Layer 8 of a small transformer language model trained on English Wikipedia (11 layers, counted from 0, width 96). Numbers have three digits each and are written without spaces.
A neuron's activation on a vector x is SiLU(gate . x) times (in . x), where the dot is the dot product.
The model reads these tokens: "j" "our" "n" "ment" "," " a" " m" "ot" "ion" " which" " S" "ou" "ther" "n" " m" "em" "b" "ers" " of" " A" "G" " and" " the" " N" "ational" " C" "ou" "n" "c" "il" " of" " N"

The vector x that enters this layer's MLP at each token. A number n stands for (n - 500) times 0.0077.
0 "j": 331654552556608415442604613596331579392398502621545395489560548390275480742491407438315446619376231372604527259364499289809545338390516438493365571618402736434632509571420329351611689385661662450488516545494463334458562556470655518581709760441608538420436633473474689823383545451451532489
1 "our": 515517506653707439503489413697534622276449586304695479629552429395361417633495451556145309558429520614685512208405491443702484283400562394363507612496613431654608386581407309466432564366481444314649500442345339447403518482587634559723678768448495574589617616720366579682326469637529449531
2 "n": 216432375674654431421517525511596625345481385570403576503246528335356350770314414658237572547547475757601525473561572458682405366406651374506472585266650307614496384535388369425730595417539454512638523510517428542422486616510807684542540838517503569625473604600471351461319319409566577487
3 "ment": 465384374682479421344462632612541454329360575396346532547420346565369323535350423677312317423399540749650427391559568402565449396342733490439566674443402509488697594566307382422602649345508442334874444605500520518515552513537703615600450483497629733542501536454401479795221419602541607467
4 ",": 314522521584557467427576570611223376403368506677528494486523512337214508733495288399396468517405228431611558327403508323798471462262498452482392594633405656361606491573369395417596705333599742537583464452586376324456465538477658583542644794488650584416461590520503645751374492421396610466
5 " a": 421526577483496351485351569490334497451401527817563448465459450427201484631449304414355376544496155288624686495318487444774520568476593406477523521593582630483666500835527229461554636378488506573620278608488336413474453641411578470831584622453586531430518446552406546577376376346490579412
6 " m": 222488577436393269728339454518497574496511449404314565428213600371444463499443410541373282219490244531647652318404430496678575496447620581635445573589660499575537263477266503433722629412724390483554483565531443403686459680609403608678537389459349346463513380653469563564491425447527533311
7 "ot": 561341764571401439455685249661444492513545379466396622452448704639492737675348452430570535431556360698668515441437683445509464462334615701725572483448753320693560575539421455441497451401598179422852368785679501536548478685422454456501437521466539454452558415679512650529503457607356491443
8 "ion": 509319460585294437534348505405567341243383476404274567587535477479342305443363330514466249408675344630755536287400450533503446442236584610437611573451431513406652656479406555538629329433492340489881504519669494441467356677605614515725554336365317582568596522611425349593695517560460483509
9 " which": 420261644687459494352398546321211487343514454561440578490403485324458606523540342454432412666464403613617385313278444277565402484353445638481324604635481510399713604618504510262308504420559494790842321361497401505463584498491574654665576555586484573476404667527519510647463423361539567620
10 " S": 326499781406368327666449547401519548325578623550588661533178471538345447471610577493352764558463390654579481474339575368556434573517524639451567756508597426466530679396422274333783551334546497380656419605723301290497508500476372589674525646512389466446580501474500468366432252483517670489
11 "ou": 525505536452620382424556632400511409498658518518693514423654472286524286478487411234386752328597481710749651369439479435491402583715399794736677498659522477531568624566624434397537388335423210441368438424576379659341442514394454529465525504550382446463546493753539457750475296621493689603
12 "ther": 498501572418533400592501630787612398583651440344745422573447382440509656403357597484526429286569584712716502284406495415556399450540341588429455483551462368633701307371514291613504238368518360656614623276478412532472315683660591599578688619422292363474614465307475561359314488553648726423
13 "n": 685569508466499432457397614659261516468674537530345524630384482413495498597354303632408606589473436550657468498526322380585342364368474496366478621366397555651652518457565349470637341398448375606974432540577352578741277687569704618471630578645447553502576629551433158506411511455597666474
14 " m": 244572488439451466638376505406436427559593563417348562716298547303480475488318513602431450233497282538518605322415459417649535471401649582616488600497544638552614309547302555328595715500777369679617719493468486522541501705618491681628413436605373320561517557658536310535389403367639696330
15 "em": 596373554676422373648524486419605498662234497679374555517615632400546704676271394490297491476568440638557537561410403393415599479305631727869590690376644474721675505586498224391367657250494328406565698502536594486505559672542609652509401383417594478527552511707540465639341688500494636479
16 "b": 591277559563546471466436503387611287598668463449509494378553614411402627507331281559521555543627355647584392614718379302593446297346614570782244768377619543565615706505415475537555372056521527289544571454428553459424605546630574420521465509434696434508486312533381349407454667601293755466
17 "ers": 530432387654691332401468606430485518383563481479393468354462312386421430515322343418201561499426510708661371284553350319467279424434620677564182650489608499612639544395452355405559586434600597525862680415751421412375475589443582461520480348587646678528445557542511491599472462425545663716
18 " of": 479440543559577354509406553529252472577513473824529563713532513422499441491357380453459509559375320380706478512405401340615365426405487521470435826572397570479841626560638528515492498183568597588836443437597585309567407613457627476606494704459555589387391456556415469266310491312535653588
19 " A": 686547697345443322626318576596621509650680409744706547519209451420259638502528386472405621574510313412672527438522351398625546349404467611374746706497587633382510436597557455424740594403371255432630548658514353325451429469508365453535539473547373480472619298572452387542372334526554702527
20 "G": 413528679419705336578462658488560458499503350489420654437331477418389757552567278479545493678505408515564430245490236431441383169368460679521580455547442334384474710465570735562639460601399415254585451618646506563453316451504209547604444614731275690515550516665553438693457593592586589528
21 " and": 380324575393607381512498679468284259565399382586393619658526549234530653407602398521395480544432300705720501543498456377554329261607517566554492552408521487286729330380519543354567513535454738497955493511649372485663475470508383696610482635513545624569491661663471514507381429365581504573
22 " the": 345464757462582433513200508430148493489395629650579598494468480257380581566602427411417385662505340427662560430346486448743485586510575398511489556551483520439817458597414278338642398407485603672835370380497400625622316584451582505642457566507584559493475571472471589596404526287418715459
23 " N": 475525541307502447670305499518516582494572453534462683384100623493549617464392347441442522582534437489766523424222410362740627420394468718634529533440608590600581536455580326293652508468594451383769655656516484444641435500488338507404480683679189403561634586673488473446452373385519535537
24 "ational": 566558429276495372420271404700461483334377687506492603630320342441525414655587252683531344361521319598572480417459285436523635437348578691341494596577481583480689565273488495399475498300521294336901358557550447580613308746583531462547527606348420608463635474543429353542386583487454597495
25 " C": 324398437140481480494475356620713424511437606693328553584342565204460559573593405525617508612488290649451491351357445340770678481378557760415559676417685495458502673380402590311491638538630361390641607578479358447620387683660386698601417540545483489502698560538398554425492609564377712511
26 "ou": 518359414476512420373478326289699441602594641601455644613666436189401352593565321232504709324678549631490767313263379448385660493540433785529611555512678410495478550611467506373445468353494343378462526549493398573387468652531354616547466453419413578377444443737647615669338472660373570523
27 "n": 284579380313713502488399249550385325476338421715387561569396311396288314544451344459474745308581321609651481502573541441431671245569407512416449625380449476764397357618357435447550344449389500455777374641583406225374462589491659593559580568515561516409602511431566429291650357537317552512
28 "c": 530130364453535383457271316483631401565728314558354628793476611269475376703490482449525685411664442546591420517551430375594407532534458625696400505434403260528534587573526590544314467288521325512320465526599556272471476550647520661552717420576556506369503431579421333769621493569238688495
29 "il": 429352257520750484458281486566427297348361467595317614554422501265555559489669352627511575474686519481588430262500381351400296506407588600514490580470366576633555648430312454494433478413457364491963418542486415391309537581654652518477573315426479706372609601560537485676385547547532668583
30 " of": 469509529344833289474312429678392378513497565725373630759483541244517392498457226511493514572501277434553609456451398345644449354378511570357466739379464548453655523291457567522524563291463590492742520588508528400686381577522495645645483645440567563359393388401516393248265583417536681616
31 " N": 517554388327636384607281438573579530616476480528482728394179612526482564557392402451617556615543500474683573344216446325715599477317440652682581638278482679437452504485577493315576650509566506415754611683465511410696504608492215544437518699586372390614528602697455451463404403400364671494

Each question shows the input weights of one neuron of the MLP. A number n stands for (n - 500) times 0.0024.

n52 gate: 542962592457434397383602602490240536521496377364634437689595367694554346611475639507589497649553421584392685404645461525632475174673493441486589596386338389632550511496364598613522496762553529425456518464479412304540479347731554478542547729504478467476510602568550287606405616531496457402
n52 in: 393507555511522641414434467658604755604378404619522529603548453485429423492526603623611496393347669233511496632383519549481384365283606383208382519446485652537722537504482673345554689630500747451352364368424584489428392547723432632643591635526594564438730482224277358459334515336315723383
On which three tokens does it fire most, strongest first? 0 "j", 1 "our", 4 ","

n71 gate: 379449531409321713561593494433475440556575590513353661394587540603430531700428348591506371422682481460484515412603516586638595430422469534689657610580307628598516642609555463581279676534352407376513366526485460475414276700663605548457637487449624388411574497267563559460425503509409599494
n71 in: 503581542246352594696573521480692539542438476558510514386542685327391548581500468333305456486549571548278432569717451542305553500324435575483573549544531340574444369441613541386500448604280250613336580482674479431507454654567493348569397468556778454326380566490517449400192408435500823576
On which token does it fire most, and how strongly? 15 "em", at about 25

n39 gate: 573616463372486548511493552567514609523521491445557470246619595454553532600472465397637567550518549389502399435617644488587424553420428468520516603439425471488470618509558486416429608599588632572491600549484604566684505502523484567548498398570372409448570507541610480500511380495427594448
n39 in: 563578399497421514572623392492541456500484456460421565632393446426315497319547472566366575533450639427736465503407544561456671553475489473572527508551434361478558646489546524374395492612475331475652576324443397543511569365349360472699483561469639539397422516539285441565503682413596438535
On which three tokens does it fire most, strongest first? 31 " N", 23 " N", 25 " C"

n291 gate: 720434483375309573611479589534368493389531706475441648624417585552521342359375686674552510562636408534314748540599651546441584500514599507257590420524524524727503651579677363676496514521302621412507431214524521575599622306387790598617567472465437574408370324598538534631455514613503574575
n291 in: 378496385416545475486542490605356496374786521334427666385395490604609562564290615553594589472482354538628435631568404557461645500490734593480678682456538370673531683451346746639573549510535439312590657571713604707578606314632429479455347532532454700428338577380475414465549521555500343185
On which two tokens does it fire most, strongest first? 3 "ment", 13 "n"

n124 gate: 320628568475525605311572354332664489609403425732435461522255154446526561445370619511601528648573618289386596715592708427554544394417525411598406598634478691456467550403571629655586475388427485346541263574365622521658718489607316650392721533354599541632557629424453607324468541664507445550
n124 in: 231522464229265525314478578542500405522227418227518493485525514611555439383547452511460542348351665518463507560278182686504402678532511631605478518444669366544605393604613346389669352449409396500267626647564557315595464663654408577629367445646537666443358389685587635489468504440399463493
It fires most on token 25 " C"

n128 gate: 491381626565448624611359515641534409475780647775389512617254485429450543277581675556559409546615311680516448629528362400481335537457515385494522376467355578307432436475530451595410577577397703472399518487494537497585575445497535500454393553306431354457543565500429676463525481482404352558
n128 in: 613412584463540271363380646604554439265423537434396626514313487427622776568635573655399444611386670457517460437510337490601500578513332635627456685454427323557708500520526789577591339389493238554459437394615563520538389385462445378503476371408690569398566400439399596427593442503467483699
It fires most on token 21 " and"

n352 gate: 370527359591467466431309540549676548372433517281523420479597613413650593421493528385591540520432486557452649584400299285517364585296497487605328362437815635266524513617523366480605432679442510527610369297388710344325405358551545517530582524357626338311513363493389454570534500493577565640
n352 in: 478443669376389628537541500569519496187380463590451504600343262451439757546409415594500338583515573389534666626450607329726447428444352659387575541629429585568662478631286437545293345474402504363354758450578638474531417222611435790608519371344565685426693627587602589369376377493662277373
It fires most on token 9 " which"

n12 gate: 500468532561572543579500530529537503523570549550485556489518486467475542494536413474528588522488403474496436516579647538432492390493526463563552450549527606490496537523534551563477548488558472556497422525495456529457550533531459466500456486548432501463499552532524514540499473496515452501
n12 in: 493483475427428493504444493572494550486494472494545478478454521479528517523510471530480442433438564587460610494494483423590452521564508562473521496562500405467511478486504437475608480577503468479454560533554462503509469468446437464518511545504523598537472473438499499499596460499465628425
It fires most on token 20 "G"

n74 gate: 344604313361548603497617356538479417624560476409497659444503348485598506396579363303364396321415358518482577645472448577439433592506446467518382482536696432347406308425521581530547576352607263411559672293562383434485439467589478604500485613454515618583461560421394580449301478381666463419
n74 in: 443344439392713586503589383531525475550421618493364625552529500532456721478305481352425437486449434465460426440868555722532514435597532514552550331581618437355464532328641432321444439673554419351463682405461496411745623482386606617393482435471875629500433639247457348521457482525884449354
On which token does it fire most, and how strongly? 21 " and", at about 10

n341 gate: 635456318531350522398457445431472444323349472305549540506438421438587629506755513413562652624503572598453363532506412419537378419562451491530317578482503458634481586469479580417400649435456519575386602443612592237314438339636342431558693328538594567418357608388711561466528576503645623604
n341 in: 440572705449626328467289453598537606507379681633362517483560746450585487497480521449608341352676455334592629437510657568375561650487424530441591642368560477402433410604576737779598257463459368493680540589384483656627517487548473380440555544346398514543580523453253477255473704530443507480
On which token does it fire most, and how strongly? 29 "il", at about 4.4

n147 gate: 674568558358521670458356464575587581645561350532457415453393606506512543394367478657328615568627550503422597603387525422546528509433527439413645454464402422314706454742500616466385642466710547438462491513560649433437317524422484428482513751481397664618479674252528473512307497512531450439
n147 in: 408438301541415562593722632467379531503418694599695643500613500637417371368672617362596547531590685391629399518514559483641368455367551395553486524329527614590352418377588514572575276507421758514599397339544619371420587564402567618486237535298584521618514534452404297524668465378421718296
On which token does it fire most, and how strongly? 18 " of", at about 5.3

n45 gate: 337714285692483414626517331646459420332486435429387476380592473497407564465435669627562453455648563561455446557707462653304493521626335423577445740423367523379534300695456429674660473606335394580718463493379297483598327490427765517510434638719490574399601452400466500459439363608572423466
n45 in: 506474533611452444471558548443493341323510555341406435647484635581352603623559352500745503451549367465573465391473741645516655371682719500595497425612575366609399506565532396627548471369526416421373552320266581381434678677550360490574497395543646383413477201490565660448672530574464503374
It fires most on token 27 "n"

n192 gate: 628489451538452339625462752578595305619503396446566420468524548486563472443728547367661349311507699662461352485400436366542405440528528266660294437548521674532598776305702576615362433668454626458697615390342493531557419466682764362472543578557656504483435587549472479403423600651444532324
n192 in: 678543239441581488580279500727433567527527523415290411668539608283614508670621516469652320637363516515547205476524520441508185476430535646500363645733652511626371616706554469562565379274484432362224597448554392450436441584170695571415408567480761364753542461535516331578620288542640432539
On which token does it fire most, and how strongly? 16 "b", at about 19

n285 gate: 453442537586446710505505619531571550421367474454440588594617459497666378463534387721482536469526436415468369667497693550316508410456487536500479497659625541526510490518413497547571484492329314460648477372451715407540513544447484503627575505508680462389456568466563490453450511405565570412
n285 in: 473537505414384382526566510448362562581500395515444447649336396539520515545389556534498639613515550500502519520600510579502641488537522445672380367428446478436424376669526500586485660500628566547495510387319566442493428529485570542488540639525420666411510651631603432388502475558495472602
On which token does it fire most, and how strongly? 27 "n", at about 2

n35 gate: 467522558331576588440653533393301359302631405777387391489482287631585427682379628379687482493460381315645439332391574574570389518314403417529599445697562733408361486712622445620527474471611308582372533564428598569463518486713522493453436504567674481478366336434831349300478523735302444627
n35 in: 636351504529525259570418479723540467619486407310632639408564408461377795438356467457173620522688551638336451646618638489442670391521592535601507604395468511486568667450683504586283558579504655587471521467278486316504623712482742617660482493504635743345564411561464557339700559475500500376
It fires most on token 27 "n"

n284 gate: 548626313732493566581479572648507493618286414518552404767669370379448558676517518382590602517256658534665384547457507511510657297417718384729625420537248500465639541517605648524612531510524532489418628284554524261690626442486514444321359486367609528435490490577347578435707461363438472493
n284 in: 532533496385603294608353539584446726468435310556475336389522664719660579551529545439316634597496661461398702651404595431587693587590518500518399540768439581427489425561355400443545536334478722380555478632468436440500540770305640518647441380442522330475386400475753472393715275273712607500
It fires most on token 18 " of"

n208 gate: 634538605406659319460496522361515386665504586582526496531754544280610448458417492662406397609372553589485386343412508641327530670321226275573500444500444379481410404369485299567496741245391434667385705247390597422611326452500408633396734367432603389304433653428477651358537477267451673377
n208 in: 582333712453376551305695391599781496579508551431277570819629585520540496600535468532551431276397584450648376607468595568346536222598577608599504386538418258540724512739350442383594484417800658516782543556593259566516654562388809424652524599556317484662326457334496361719535407461520540481
On which two tokens does it fire most, strongest first? 12 "ther", 15 "em"

n179 gate: 806562644467446554525478457602555449598396662511179195489381586550416525515496314362681429580591765411320553557345423680326420409594568706352706598659536408562359564579500543705628554457351504456493558578500500514434471625493463500597563522441178567532479612384533678320457470418359496224
n179 in: 493542233404581555643483480617479521507527418706510350377538425497438201294445535572418588593452402402639389654402538437514808451326605605537558552443517319393445582681321490377454548503486521486409476686463452547339476466363412552428304399591521584554700657275593480435609349676510209653
On which two tokens does it fire most, strongest first? 25 " C", 19 " A"

n221 gate: 244507577489558437582737583318589533242284788405408653621723565390615369578386614404665489570500698369500366366571411764279719437482623489436610393572515396478261620720453602504343588496467477615410496399478325641317481514144455478413609470597507583525554548552434496522398466594562553580
n221 in: 557453546177436400679542489601600438408668660568454424244439386466411196574488575411703477826573726485360262372673185481461399492370647549362488723718485583365485553439459439450464411573535397597563458335553382549543376436230520527447586593835691712440402511434481591576588594678569586527
On which token does it fire most, and how strongly? 20 "G", at about 7.7

n273 gate: 482437438514466509406495468482486516579546525543417355540518621505481452383584519598493530491567542521509425384616411608405491446477393395624384398493470471435532592391480534528445746407391390394706445434457486420521376623533613662482488526556542467552477435526507546571385398452593415557
n273 in: 512525560413722455384389648580613497450401577521515488561629608455440544391548392520635449560528579670452463354556424558362535460527559407490542412595423490543423456470561423423575500400490469525520483487613500502571530414627614503413500525586578495593466396673555561666344423505493265465
It fires most on token 29 "il"

n181 gate: 534466479426543617416631530652466544506767631366500637503393394479438500322574582491399545337519475482397467648475379403417379596506552412431454293620580476568645476448551537791558404500509364662629528531506613506644370349647378419701613525534494531388470586658679340503405513300577509555
n181 in: 404514483562353549426174514446417458462390497511197377500627548373465250528670475521362568576535549623616619666691472612486437510362650578597586601155317449685552449466568493407536282434451230595447448585568548418328329548317549465438616444605479376520711455507549568435576472343434387425
On which token does it fire most, and how strongly? 13 "n", at about 22

n270 gate: 587555345552474416600410372491419444403587243450526391619403634330569494343503460422571494335526461443467687605338543497403722360442408389569426597491410478510316462555478519436651361584334533402662355497424452573408581484546576254407431500638520824455417442728539312526365348576552381410
n270 in: 396750378632500657331379331527679528524306306583597524639559562625718421571503432580382500361262245462415630485471384405608633672379589527608371469388479449563336476615449555566435636639510693366607483536237569576284588596482472525469500518602257414473308614318364370486493475510622568514
On which token does it fire most, and how strongly? 27 "n", at about 7.3

n261 gate: 479500491467493500524480486515479508497455486494466477483520508456474498504492499479496511491450519465506528496486473525471495503551478478521467502502458477512522542413484559500500478486471507493543458513502538456530518532535478510481479538503468504559455490482433537485489549540483475502
n261 in: 453472480477519491524496529530481476555466473529478520490473509470485503502484482475494503474481505502524546469518485536490475524501482478523512508498484461507489550447484498455494461503535488487526527509482548477488537512497470509478480542534540479518532518551426501453470560555528526528
On which two tokens does it fire most, strongest first? 30 " of", 21 " and"

n113 gate: 436423605474558491398494679602585393344427453303593535596500564541473735488265422441544316605556530497408422420488491553594485606427460477412468570552625634447359451593716587482564600459421611482470410554491506578342535486449557586576273394435399437658687322397491725512421473589556428514
n113 in: 532552303578666536535532449481448648815603519316532429324713535626314410395542390416419497568305605526385583635351464615698409405419628621705581484551429500650623551519535397429534325555656490470639526543516478548615542608543454474465609340457270487551592503490523217420452679446487431577
On which token does it fire most, and how strongly? 12 "ther", at about 1.2

n229 gate: 733490358381279309460456587441910462350507476542730527517466580642524537545398332347391497503514524232490286482590620493463651332632540520507456520620446580367497389466437301463507391595514406686507598500397520366566370256528514586406510425493486243447366530442667406466615430584551521587
n229 in: 457427221449625529384597263405661342529659482609363734437612407504401389507573436562471375377438315475518461428537357551671390749525257461465587591582670557548598471428781633402568384562464201522414189559432421392511566382548404275406481390588662474339532374580307550554417459436460663680
It fires most on token 19 " A"

n1 gate: 521307243615466531385724431554301426347576348442455352568372459676486614447751590580507691448409475510387548573418433458497423598562521346385361462517587402700361411327538631396395709448675775268318469287486500462489304408475635602441493433542504649702541493661497394569389507603559557600
n1 in: 503483562362493559497299704654427531486572619340479643553452636370476323615510390541363493325683619656556304629658517458331413365490453530701397707540449460407486391575314486432293631789459553441423332661601350561521400432570381580469630517591737606202595510507593490517657479530575518439
On which two tokens does it fire most, strongest first? 28 "c", 17 "ers"

n206 gate: 449558439490525571562516579413416555645388602351660344497260443366445166435558619452583519526503448370653427477388461770474649526433522393256587400632436481497673567529500595350520487307432556585493554336516703497360587342579297562599651555585412434456658497516581532474462520354423595630
n206 in: 678477511530327571565363548547418421448656552223541644355507471330530552417481688635347580504478538294417507558416470723620534432452372284652623537354541573365768320385416496548438515504470714741405674409610677570545376445420671606526230583251458687302529415744519463541496801504586508699
On which token does it fire most, and how strongly? 22 " the", at about 8.5

n163 gate: 489459382619350504281474639392601575470592220515596430393855460559635383331511408582633435652578338493605595659458204511422309410633453402774396586518411496395344394618442511526523552478698386444519382277609456588685537504300610376654394545601586485453398714534693704249448546474630417551
n163 in: 263525438545520607344480614544446550698508304534275427365508204508338602437488657479521544582215826606575714663605641492570417641508532597544418743536500556488459297529677577480628599463735280171795463227528528338458334334332387304610596342442562475666294357355686472606336748508603420476
On which token does it fire most, and how strongly? 17 "ers", at about 8.4

n191 gate: 521409600597428403440548548359552514483603318297421476603675646486333633472469543621497561569517332599577744536398374427455712667421272456651507497679579379500282732493561425631439344804656376280334476620429442670423611415679458412240447542503448560432395455462379575510572599524486433473
n191 in: 374380642666676385727606484631464340599472496402374312622658356433472555372369390421362484544377733566689760273528500440667556792531200387627575393384555604384540449346752779346381444453265447484536539561465606543428448500351496504469431356436404702484165437536853407520472476477295427473
On which three tokens does it fire most, strongest first? 26 "ou", 11 "ou", 20 "G"

n319 gate: 504537572587514475447647600518416581442540572549399507363594500493328590383529515642287681728340559389599393436426427647634774467381471678743623449649359564500286468475525489785519362666289437614248442548578521336401522714437600548328592365683621437557521694482453287468511593407356415744
n319 in: 508586427269280581732476612575659434488532778684557335463516304701594628623715671476549460589805607604553532534322631594459386443504680444642447480563637654586338416399595661674652711573590667496488456434647460304265549831393653751420380512410615471404440661618561564258678670648476450243
On which token does it fire most, and how strongly? 9 " which", at about 1.6

n158 gate: 213653527363491488474473585321506386402613476512379302491420547568407476603455518542672666426590521494385456484640449642405548695553441564555586425579663448536604512589500497583401583607724665346555538476640538541630623623655479370406357707467437482567462553533428453669503427600506506488
n158 in: 497316437644497272666444389758423521577392587366367559543674541591578635244598457616364455405247404611599383676439408372486676415514538438439458683394378599803507285500469264483427346384204424486407618589390486524379546497507414475545568436649383536410476528630640559392622450452486414604
On which two tokens does it fire most, strongest first? 6 " m", 23 " N"

n81 gate: 553458536545541506647654547636506392434491500232589780445438641497674459403446383413509287491515303524397491525631392361506563605462582488378488497459630535527491468364602335479361518482596451560396453467453279503461548529694685594465625506295428506614436423536494327518476573523467321547
n81 in: 482363399472533429593512384386392413593696561487549350405512479632578631450661335404537361488509569634397446513446459431345304388518503436572574435557500497689441445540606476610519454478797741722434571478570604369491640558563497381549610506503491579464518491695370406365598560597349594747
It fires most on token 16 "b"

n182 gate: 581599584308445559244548494389457559373545345510562361460425458600562368655415577562581494520405540333460286408493467628676549319516317615608529480405328598480562397403497590390503624546546567428543325523379371285705487465765616665484483618553474470311529717520493292558438623481581553387
n182 in: 628504485455530557419410586386603439314443462351489541543394537602576549523413383690549136629618592388350645524407481450584534389967332783456288397552383389542458661421496357564398321462428566592628530473362391455612309776600438519586481336769408609362481579561591299557553426638731454391
On which token does it fire most, and how strongly? 13 "n", at about 29

n18 gate: 607612386654440661669333513559358418537550533212751294500440533483744573493588445446661803386581640609483573511538554466584456490340536592454359466444383634378450527353497420597409483527551403510648614610316490649667534391373490425423527602724381390606374530466409404513400445636470428709
n18 in: 424740455269555433385670490503556412672462316388500652561375531559348417454325626419430380594479461704443452580471344511665465697354524637354357668592549353289720545469462614465449518580711547638547677536414490462632472514479475394368418408504419225490579670514447558823490529562681568327
On which three tokens does it fire most, strongest first? 31 " N", 23 " N", 12 "ther"

n283 gate: 635420654428599339396390330312626370565461322415471358559582624600666500544604563471450479461349329366580356362599638438356522612418221461291572504619286514248564493429560663336489382335482397529544422526700479390249482433270380268454533612496449463563750343550407373464464449359378529606
n283 in: 353516627472512636477516433446645358552361563632309318369293642476468544565284364328556633376139484386285496442492500516560436383397606547453356416496715508629628697269476449432537440220440369783492357557375279796354331500443390346488215774241431565429618385375496343643631471512524345417
It fires most on token 24 "ational"

n331 gate: 693531503500524588691407377488476598369455476503497509587415542440626740592467663533500387524506568623605411487422451678457549534385392443447579704542612598390515464564527494594778637412329512362584603584405473407463549554546494494362531623294451668566321612460512494277455721455479336512
n331 in: 493731595285527565401470601543404365524497547521548429465626571473521497517644549620776296520332372423541554525406572338562407380320815466348616534573337493586609423361343581619564339568568679569490592556470520453718610416444576683351615328538562563523634588545377319534381573460476615783
On which three tokens does it fire most, strongest first? 30 " of", 24 "ational", 18 " of"

n172 gate: 615566550585571450512509503415421478362347447510391310506391472425551543595670490481428469390239621509338694454362532529352295313528522469427516500331422396525578630534518671569630566469364606335519650474429494361280415556372340376329337316595557587343522509509538445640681561540431535581
n172 in: 433429558339465632416478745509497295455436624307436452503446335551461385500581381394317714497390683462487481147576653487581393568346408557569503448296602519406474506401547612439423593294526526259470404270588589529457370421638461516465546425676549326424497548536590497510542602383519447433
On which three tokens does it fire most, strongest first? 20 "G", 17 "ers", 29 "il"

n356 gate: 639555448403626616583449479414460451494485524484473377332521710491433407515680644518485524506476448425482625636432463608500476595600518422432372552583485675350707518282530455379705692321466494608466461655449422428577387491500574716590463469482460239372479385491348452379394497626639314446
n356 in: 440598529457486715260500574483324598611511543437586347463404539436384365551489552618711532557407413316616496436500482482482511536557669426486053468542364444341274422425595599728351575410482552344467496661584387694642312627431650547660485384710485570602429418572328511322557551433797522635
It fires most on token 30 " of"

n236 gate: 489637412658754342593573406279330511375394372584383434511518442471381445604423674533305464540404620464496262561417630560445504685555402323346654419489211583611276471595698438504641327581570360455504763343345355460541426561309691444442669600332507286464305595415596345478639568533632560482
n236 in: 500746392440559421700530533369342671654388593271474418642549703507587374519391237575485397522530450411504441508535538614436466118612504423369256417507698734500534530702680504298523459635447596542473597347338381374485383662492592652426458753618549366717537470481241618630444488371444408315
On which token does it fire most, and how strongly? 0 "j", at about 12

n377 gate: 687526496602632424574428582461595529522709378830348263720478432331511367540515571525587461652555511482478582284370526397518665313597375525412565278454478511482431471377425536291345373587526429588359367378653364618552401589526670540187633617540787251357489421310551500558626537636457411382
n377 in: 492593473561572492556752492358531543546424401675573629599343462492628439827627575431665624515419305545177753283708531383411566488458307402590723419417393564419542303477587637359528689504747512570421420191342428636625670345539606628424476763282562531485523469531554583595653736564347543519
It fires most on token 0 "j"